Layer 2 of a small transformer language model trained on English Wikipedia (8 layers, counted from 0, width 96).
Take only the direct path to the model's output, skipping the later layers: a vector added to the residual stream pushes a token's score in proportion to its dot product with that token's output vector.

Output vectors of the tokens that the questions are about. A number n stands for (n - 500) times 0.0037.
"ight": 474 547 492 303 585 591 439 488 468 269 615 423 557 213 333 565 467 579 762 305 423 786 577 566 553 383 541 280 593 484 471 473 558 318 717 619 603 448 526 459 717 612 568 542 460 500 520 587 524 408 585 520 610 500 512 500 267 393 583 445 409 670 620 464 551 605 373 415 475 619 343 792 526 687 536 544 519 493 689 256 642 641 447 558 593 365 298 317 514 171 324 558 722 463 851 424
"uit": 526 492 690 539 545 652 492 529 411 252 397 605 632 424 433 742 477 483 798 389 506 740 650 776 462 554 434 460 724 386 424 709 581 206 574 530 430 409 489 632 579 486 576 351 488 557 528 509 573 421 649 322 375 435 165 608 404 595 525 390 419 373 589 723 675 392 222 432 392 581 312 738 466 417 528 382 623 543 597 394 486 484 278 613 604 518 423 461 328 645 607 424 512 391 290 592
"ial": 390 519 568 577 519 605 334 514 634 504 606 633 583 447 520 601 540 630 523 674 457 561 522 473 583 299 332 575 757 459 473 503 548 312 463 609 340 477 369 409 579 596 639 662 469 479 493 426 565 364 544 494 591 713 415 636 458 613 421 532 444 579 690 368 694 472 616 420 173 467 254 640 432 687 418 500 338 522 702 341 516 378 566 496 644 490 514 377 341 463 868 225 391 381 667 572
"vin": 390 548 486 526 552 424 312 496 420 540 437 614 719 413 480 594 434 527 580 404 581 611 600 650 402 449 329 511 461 500 352 594 569 497 476 503 431 377 548 644 439 588 474 562 484 468 583 468 588 442 686 624 506 708 563 448 557 664 535 453 415 351 568 607 486 579 628 390 349 531 410 654 409 449 426 649 464 401 780 461 293 503 606 497 382 431 516 411 700 614 274 532 646 550 400 412
" Census": 596 420 682 254 649 397 307 523 433 903 374 638 755 399 690 760 496 352 538 650 601 592 700 495 447 145 243 294 207 485 537 587 334 254 832 575 407 355 443 592 664 584 636 635 608 605 645 550 567 440 619 630 586 464 337 313 298 792 459 731 431 568 587 682 743 770 636 299 542 304 268 586 495 705 665 584 415 647 306 202 509 362 375 525 816 351 250 429 441 306 453 168 479 293 396 490
"iam": 391 507 693 549 500 415 445 496 440 559 394 659 680 518 732 479 395 444 638 407 457 515 772 515 445 233 530 543 610 563 539 625 441 251 522 652 279 445 363 574 534 603 725 544 290 696 539 570 739 506 569 696 331 581 420 582 719 450 529 557 415 380 522 641 664 433 422 454 425 484 416 561 386 743 557 498 513 524 619 406 618 489 566 493 516 497 392 373 603 504 605 301 485 314 423 389
"uch": 520 483 507 427 388 456 447 530 399 468 397 575 707 431 475 617 392 413 715 483 458 637 647 639 500 437 435 450 497 388 472 615 523 411 727 758 270 314 707 460 547 639 486 388 475 576 634 523 637 444 652 462 624 759 351 376 535 717 469 600 474 512 594 587 367 611 541 436 507 533 615 798 194 518 425 570 529 563 448 338 461 552 625 568 458 398 383 395 382 619 331 535 504 403 627 451
"1": 582 502 469 537 507 543 551 477 562 498 585 451 568 514 445 413 520 621 599 588 436 469 544 502 562 508 395 524 421 441 563 589 456 596 566 364 527 540 432 442 694 477 459 475 483 518 493 432 549 611 572 434 674 382 547 466 478 483 491 529 449 542 320 597 392 577 385 544 518 511 544 449 554 601 495 565 642 540 495 350 487 573 406 573 577 558 387 475 668 443 482 338 401 582 360 510
"ided": 439 500 627 420 526 546 542 528 523 575 543 517 580 271 340 653 476 553 572 611 497 687 584 541 365 434 440 484 585 586 375 394 409 381 491 612 480 287 446 571 504 586 500 420 456 659 471 702 636 540 722 516 390 682 635 475 551 529 714 431 371 579 463 549 729 494 395 495 280 641 356 635 466 766 489 498 659 473 467 264 576 434 440 653 497 591 184 638 676 368 600 583 635 649 841 573
"igation": 629 509 673 482 658 412 418 487 515 491 456 554 738 405 875 686 270 676 554 426 389 495 683 696 533 358 357 295 560 589 356 592 416 612 794 666 480 464 646 515 410 368 599 475 434 656 397 782 522 603 625 382 585 575 445 392 496 784 598 546 347 272 644 329 772 546 504 279 423 439 574 798 476 737 594 625 540 521 609 350 537 321 335 660 627 434 385 433 322 453 615 583 625 257 395 201
"ments": 445 496 659 661 585 321 298 499 422 555 293 384 834 403 523 479 428 560 396 284 570 647 423 719 475 535 358 461 401 491 612 602 414 662 555 745 516 289 558 566 417 485 641 728 509 626 325 481 554 572 467 700 563 405 263 549 521 861 348 652 446 522 812 564 670 409 605 287 302 376 646 805 355 800 526 459 752 562 670 458 335 344 382 819 535 386 527 349 686 604 524 504 609 338 255 362
"ected": 460 479 679 404 573 336 432 477 354 797 569 558 620 259 504 589 497 297 573 512 603 428 801 443 560 309 434 314 673 823 607 417 439 425 657 518 348 525 421 765 606 511 576 548 380 583 693 505 646 468 631 518 410 703 504 340 449 521 546 542 356 546 628 481 735 420 550 554 249 448 297 863 373 528 538 611 445 280 432 368 445 342 487 628 474 602 245 397 629 342 395 373 849 684 599 458
"ote": 390 529 725 503 450 411 416 453 445 473 541 668 479 592 431 515 508 428 720 396 512 549 639 493 431 444 350 576 598 548 541 472 417 425 496 570 597 531 463 526 610 520 307 591 646 604 780 436 703 562 521 604 459 476 385 536 509 670 783 580 415 429 645 580 640 610 650 272 428 520 444 591 531 710 549 579 604 410 689 402 548 440 456 554 648 444 215 490 418 474 449 566 625 444 568 385
"nd": 516 507 414 476 447 484 504 449 510 615 520 428 745 511 519 375 318 446 528 560 566 575 286 653 458 567 469 680 317 489 430 573 608 750 972 508 589 487 614 538 384 494 341 486 643 577 581 395 346 396 666 437 599 621 493 389 338 338 608 364 445 419 646 643 734 652 588 53 438 552 599 429 507 573 441 591 469 509 511 300 339 571 607 507 429 444 491 519 576 398 299 628 687 314 382 411
"olen": 491 483 736 538 547 696 363 525 384 592 586 538 706 741 385 884 424 597 510 221 337 681 573 617 323 529 596 491 803 517 412 500 716 500 443 738 457 384 508 596 769 474 534 589 363 731 617 606 714 421 766 493 436 548 409 475 574 828 439 606 395 482 670 595 649 593 651 398 232 619 459 666 508 561 496 479 650 503 773 378 387 296 435 566 551 617 317 478 519 347 760 604 452 457 551 411
"died": 407 376 683 494 665 570 342 482 393 441 659 530 750 591 504 694 540 468 566 565 468 666 271 640 471 359 355 450 331 733 510 577 529 721 757 544 395 311 652 629 713 586 545 568 420 794 694 586 649 497 782 564 537 612 485 330 619 571 640 500 381 648 739 554 532 568 519 468 291 580 343 604 461 658 522 486 694 447 462 396 467 397 469 581 647 584 477 522 605 556 469 490 551 542 663 254
" Prix": 511 394 689 469 704 571 500 513 315 461 491 634 608 424 675 442 366 401 524 373 465 406 405 684 453 380 240 517 738 470 476 623 654 360 617 702 398 477 536 760 679 520 659 514 431 754 590 628 616 513 687 468 483 551 504 432 444 523 490 639 456 634 427 541 488 572 515 117 179 290 253 427 357 530 598 549 518 450 538 454 553 347 324 778 523 456 234 399 585 463 462 306 661 474 486 340

Each question shows what one neuron of this layer's MLP adds at an activation of 1. A number n stands for (n - 500) times 0.0025.

n231: 549 350 504 513 321 689 614 470 351 516 510 428 438 691 596 497 481 554 622 333 554 700 477 415 654 382 511 588 441 382 478 723 439 481 481 329 494 373 484 427 553 422 458 406 471 392 312 459 252 610 545 570 536 752 606 490 593 638 503 637 426 269 448 622 419 526 460 494 552 342 521 717 438 571 497 444 390 463 392 547 727 339 532 362 263 449 371 663 381 457 412 407 649 448 494 367
Which three tokens does it push up most, strongest first? "uch", "igation", "iam"

n368: 523 546 420 546 454 460 520 386 322 514 718 364 381 510 560 464 520 498 578 637 485 515 488 445 316 533 660 367 565 544 710 380 448 451 446 456 554 583 436 526 508 553 469 588 446 591 469 516 378 604 500 604 421 492 437 544 460 461 380 615 629 534 375 401 453 543 436 384 518 486 449 625 566 633 380 486 472 483 412 495 424 341 440 538 608 555 519 535 505 522 529 532 459 479 582 419
Which of these tokens does it push up most? "ected"

n252: 590 632 489 525 549 617 519 441 283 391 519 324 488 401 591 485 459 558 550 536 563 348 583 421 383 485 382 549 390 423 565 495 410 638 445 473 520 534 452 539 555 451 665 352 490 497 495 485 651 431 535 451 422 329 537 513 448 339 429 430 541 620 417 507 518 442 469 502 406 526 505 438 676 440 530 373 545 622 416 418 380 402 497 535 505 716 440 402 440 398 391 598 492 389 436 410
Which two tokens does it push up most, strongest first? "1", " Prix"

n68: 532 492 652 683 524 404 480 601 610 351 536 529 568 518 497 537 451 549 529 546 428 609 340 517 421 524 674 333 555 602 353 450 602 430 405 464 505 340 483 488 639 602 484 632 613 316 590 591 524 589 521 564 510 447 593 377 444 452 474 576 600 503 488 583 533 596 475 502 649 480 439 414 556 523 483 555 484 503 483 423 693 495 533 578 472 443 652 513 585 390 540 606 370 493 456 490
Pushed down most: "ected"

n140: 653 511 584 570 322 437 360 473 505 567 641 508 444 656 621 534 448 457 497 492 497 494 450 656 466 482 535 530 549 422 547 508 297 497 492 472 729 293 374 583 567 448 338 468 550 583 591 523 449 567 454 493 418 442 570 581 411 434 589 505 308 320 564 468 463 495 574 483 598 529 531 442 541 393 485 497 454 444 497 357 397 622 577 538 451 527 592 489 604 544 701 597 618 369 583 503
Which two tokens does it push up most, strongest first? "nd", "ote"

n262: 493 645 311 445 582 549 467 523 671 675 590 510 447 344 608 493 500 466 607 372 503 500 524 297 449 655 133 724 743 581 475 414 607 477 477 535 454 469 560 481 635 525 515 653 539 599 402 506 705 266 510 663 437 433 646 413 656 517 635 527 696 423 566 417 643 510 679 535 356 637 432 561 569 609 353 673 441 738 343 463 556 425 300 526 540 534 611 517 513 463 338 406 594 615 471 411
Pushed down most: "uit"

n672: 462 551 366 364 477 518 384 424 464 485 491 613 498 489 607 465 562 518 532 594 421 538 466 531 565 654 493 474 665 568 513 472 571 568 705 419 410 352 448 500 573 448 617 543 528 532 498 436 434 583 484 502 522 526 505 604 651 457 525 511 299 447 431 540 507 461 507 537 555 500 493 426 496 579 455 522 498 516 307 427 445 455 555 573 572 596 617 486 504 460 380 429 569 465 545 461
Which three tokens does it push up most, strongest first? "died", "nd", "ected"

n254: 704 259 315 440 555 562 537 474 508 533 450 527 417 418 524 356 410 413 554 496 447 602 635 250 356 471 347 633 522 332 538 896 543 489 612 404 536 410 587 500 547 605 614 447 482 673 364 592 488 432 330 575 238 684 496 563 633 481 565 410 353 553 442 574 278 460 705 507 597 367 795 623 554 621 518 574 511 601 603 492 288 245 260 600 565 576 695 664 601 655 580 355 678 515 396 489
Pushed down most: "ight"

n2: 565 535 443 551 307 651 396 587 540 508 436 576 596 761 431 358 602 329 497 427 594 352 596 519 527 497 447 678 569 419 339 528 571 487 535 492 419 568 569 551 408 640 546 500 465 432 603 398 407 479 555 592 445 462 503 433 546 364 448 480 712 311 590 550 440 629 624 647 658 472 476 472 514 540 437 592 598 401 436 613 453 512 518 476 365 414 636 644 579 675 483 536 402 648 519 544
Which of these tokens does it push up most? "vin"

n718: 480 552 484 513 502 488 368 531 459 521 504 630 475 459 560 435 464 568 483 519 367 539 548 492 444 511 551 478 473 428 455 418 638 517 422 461 483 494 399 382 537 584 606 551 555 545 597 572 436 500 542 500 564 465 484 435 500 537 478 587 429 437 476 525 539 498 481 439 476 435 398 343 408 482 623 447 500 541 590 580 482 514 365 569 537 553 421 500 580 572 462 581 450 572 418 500
Which three tokens does it push up most, strongest first? " Prix", "olen", " Census"

n360: 476 616 647 404 462 617 549 482 369 583 564 636 676 417 368 362 587 466 786 503 372 394 433 439 483 498 374 492 485 540 498 520 550 412 420 706 483 640 466 461 435 498 486 627 522 458 502 554 577 459 436 423 490 579 540 403 393 604 482 536 545 514 382 522 490 415 492 644 540 627 511 588 528 555 413 597 434 412 505 478 476 584 470 520 555 442 383 508 455 419 497 541 718 465 426 495
Which three tokens does it push up most, strongest first? "ected", "ight", "ote"

n396: 508 598 500 520 506 334 466 497 427 353 445 411 438 511 594 548 438 622 381 546 478 444 441 566 506 590 455 342 394 651 402 608 384 441 559 421 536 438 437 574 435 593 539 686 656 462 627 406 392 534 586 485 497 477 671 505 505 470 336 556 579 631 388 462 457 544 476 604 428 466 480 414 474 511 389 373 561 551 546 436 613 531 313 647 544 620 560 659 335 487 657 529 431 330 479 503
Pushed down most: "ected"

n75: 533 578 496 522 459 417 512 496 438 506 490 482 558 524 485 527 551 548 513 400 502 409 281 467 403 513 507 651 386 494 522 504 388 459 407 500 583 492 517 414 544 550 442 591 468 393 384 437 456 374 429 448 454 374 559 514 570 508 416 455 401 404 410 480 476 475 528 482 529 486 571 573 466 468 641 473 528 589 502 436 512 473 618 525 489 506 515 532 400 504 388 435 555 554 494 475
Pushed down most: "ected"

n116: 414 555 433 465 500 568 467 518 637 549 457 568 395 508 528 327 488 476 518 405 462 411 503 661 460 599 594 575 344 561 450 526 538 306 638 523 396 428 453 482 547 517 414 585 429 567 490 558 401 359 544 579 513 567 408 458 520 308 671 511 689 509 336 547 441 562 625 466 555 678 450 532 518 465 559 581 424 631 487 566 484 439 472 291 371 476 567 351 393 576 531 500 686 575 586 464
Which of these tokens does it push up most? "nd"

n208: 598 475 617 475 528 347 493 527 395 375 432 434 468 439 500 555 505 554 505 529 540 472 516 393 477 454 600 414 390 508 602 469 413 624 561 513 628 393 331 639 461 328 576 463 523 516 705 530 441 317 648 536 422 492 758 526 595 545 362 402 425 623 518 468 561 469 471 542 613 571 522 590 618 436 359 526 375 463 475 656 434 494 449 520 581 595 382 435 487 516 588 405 500 425 467 335
Which of these tokens does it push up most? "ected"

n281: 439 513 598 336 329 602 534 718 419 347 454 559 468 686 320 456 580 468 448 455 477 480 458 610 644 448 475 393 531 625 617 575 697 342 401 588 509 705 524 652 642 485 491 677 500 494 512 518 395 418 365 520 276 423 513 415 568 593 516 426 437 542 627 452 452 599 510 678 662 550 537 564 624 436 556 437 671 265 561 604 316 409 654 377 647 399 531 588 497 494 681 440 516 413 280 534
Which three tokens does it push up most, strongest first? "olen", "uit", "ote"

n303: 520 533 438 360 531 393 584 412 451 534 577 503 493 379 429 471 763 557 521 468 554 632 556 411 632 393 456 480 489 503 597 673 513 629 541 376 397 513 527 655 604 565 478 599 401 554 527 495 494 650 555 517 409 380 645 651 436 581 484 433 428 581 531 523 454 645 511 495 367 555 517 567 301 592 526 458 558 470 510 596 434 595 411 441 394 427 531 761 590 411 492 519 418 549 451 593
Pushed down most: "igation"

n364: 594 540 589 530 452 618 418 721 514 455 463 500 494 582 391 615 538 583 537 452 461 598 340 421 387 509 563 584 525 498 506 545 460 539 606 632 533 353 445 511 423 549 543 608 446 486 512 509 490 536 446 533 616 557 460 679 529 470 523 548 449 502 555 461 541 593 553 426 493 419 510 626 564 507 610 370 395 523 559 631 507 591 623 428 372 400 429 574 520 520 558 446 518 651 430 500
Which three tokens does it push up most, strongest first? "olen", "ments", "ial"

n195: 403 577 563 336 350 595 375 348 533 488 607 610 445 565 478 556 594 515 411 541 566 407 432 552 494 676 549 531 374 500 550 456 497 446 486 314 611 777 478 627 522 392 703 423 452 545 503 292 393 516 583 416 393 519 418 570 597 512 664 613 555 635 480 531 357 629 479 398 282 371 428 346 465 464 491 421 640 572 444 658 546 431 452 497 492 455 360 430 651 506 523 426 562 616 378 543
Which of these tokens does it push up most? " Prix"

n591: 413 533 331 358 441 588 567 391 438 524 656 461 608 347 526 360 507 532 541 415 373 559 634 531 483 441 686 433 521 564 535 529 544 406 418 561 567 353 460 576 452 465 493 363 503 505 393 551 418 659 588 522 456 615 412 574 508 379 538 535 201 592 590 440 352 593 505 480 530 395 441 401 541 497 603 521 577 492 508 500 492 570 563 415 642 574 423 250 482 584 450 556 325 373 485 518
Which two tokens does it push up most, strongest first? "ight", "iam"

n448: 431 526 309 579 627 723 509 374 533 544 534 422 567 591 457 366 427 434 434 558 452 376 666 525 624 526 612 540 525 565 392 624 548 617 427 658 391 513 542 423 532 580 414 518 382 406 646 500 695 562 495 582 645 400 474 552 536 523 418 505 484 470 407 479 383 539 525 477 490 575 489 472 380 492 395 396 453 530 445 527 492 487 468 490 560 410 541 369 466 515 522 568 575 532 613 356
Which of these tokens does it push up most? "uch"

n338: 432 689 581 570 536 497 503 346 401 326 651 383 438 414 526 400 589 404 470 601 360 397 549 591 592 494 381 758 433 435 514 605 559 471 393 538 562 472 520 559 494 788 561 401 623 500 394 445 490 347 627 324 356 500 604 321 707 361 387 543 481 533 675 468 364 539 475 622 351 691 403 531 646 553 464 582 475 605 345 490 484 403 582 447 412 513 545 585 485 443 563 491 524 428 429 387
Which two tokens does it push up most, strongest first? "died", "ial"

n480: 477 521 485 487 517 384 555 424 552 486 573 596 378 369 656 438 458 484 456 368 526 604 698 481 477 432 511 446 477 572 524 483 496 509 443 477 502 583 441 483 560 446 464 560 421 500 602 517 645 468 420 588 473 494 461 400 473 574 409 494 519 519 569 545 512 559 512 560 422 523 446 516 573 530 418 580 524 438 541 549 610 469 462 565 585 573 383 490 479 564 465 488 488 425 591 490
Pushed down most: "nd"

n533: 534 361 634 514 416 445 479 503 563 584 758 592 535 586 742 535 401 374 369 559 461 211 769 558 411 650 516 360 558 562 533 456 611 466 526 191 381 464 594 644 559 425 441 452 548 545 540 525 459 500 430 535 491 475 415 368 397 500 618 482 678 420 509 522 393 446 601 536 570 348 590 536 520 619 437 582 515 485 494 481 524 435 519 605 495 416 391 382 577 445 491 700 576 529 520 420
Which two tokens does it push up most, strongest first? "ected", "igation"

n58: 465 441 580 396 488 437 665 536 468 404 530 508 498 579 485 519 436 427 511 441 435 490 476 611 471 449 526 490 481 614 577 515 605 589 532 452 464 439 456 470 455 531 511 447 485 492 637 533 542 535 468 564 622 512 494 424 470 449 678 508 454 540 506 553 543 546 500 426 524 550 413 367 492 567 560 573 468 490 532 398 522 632 597 502 489 424 483 574 628 475 563 514 504 389 466 453
Which three tokens does it push up most, strongest first? "nd", "died", "ote"

n297: 451 441 651 483 346 476 625 316 391 437 329 444 505 374 514 442 397 510 542 559 586 457 551 613 632 333 489 435 571 431 471 440 562 527 507 622 628 425 601 522 492 348 560 384 505 544 467 507 437 598 466 603 440 508 579 431 418 603 576 515 541 431 517 387 557 493 541 433 617 513 576 636 445 541 448 500 453 536 666 377 421 600 591 665 455 623 431 508 446 480 731 467 520 525 475 385
Which of these tokens does it push up most? "igation"

n98: 389 518 434 707 699 491 513 493 567 564 550 450 521 523 552 401 665 483 643 591 361 617 709 556 475 516 418 596 534 470 425 508 528 481 481 476 486 603 567 486 407 454 492 629 514 497 370 660 521 479 405 375 439 407 562 545 448 535 243 483 271 584 525 519 558 655 426 404 426 613 515 678 478 367 541 579 479 733 606 484 426 335 390 415 634 398 365 538 415 424 444 534 585 405 434 544
Which of these tokens does it push up most? "igation"

n380: 473 428 554 522 511 487 434 627 485 483 570 571 463 559 524 367 557 382 566 548 533 508 442 642 486 485 401 356 377 575 509 517 578 440 613 563 400 536 495 393 516 655 539 495 444 520 542 514 365 686 448 378 480 628 422 573 365 441 539 515 506 588 559 469 704 468 574 467 319 603 438 622 369 574 534 535 503 298 558 668 348 481 451 610 437 487 620 523 551 495 520 533 666 559 478 404
Which of these tokens does it push up most? "ected"

n498: 545 577 408 524 430 548 496 442 417 576 518 587 543 580 533 398 471 401 481 366 540 434 650 502 500 446 386 490 510 489 591 435 549 643 515 665 397 465 454 500 445 473 495 614 448 433 461 493 612 502 540 523 521 496 548 473 511 623 546 535 536 502 485 454 390 481 562 496 615 538 510 502 602 421 470 465 482 447 487 640 514 557 464 536 484 450 598 605 530 600 500 465 500 546 429 523
Pushed down most: "ight"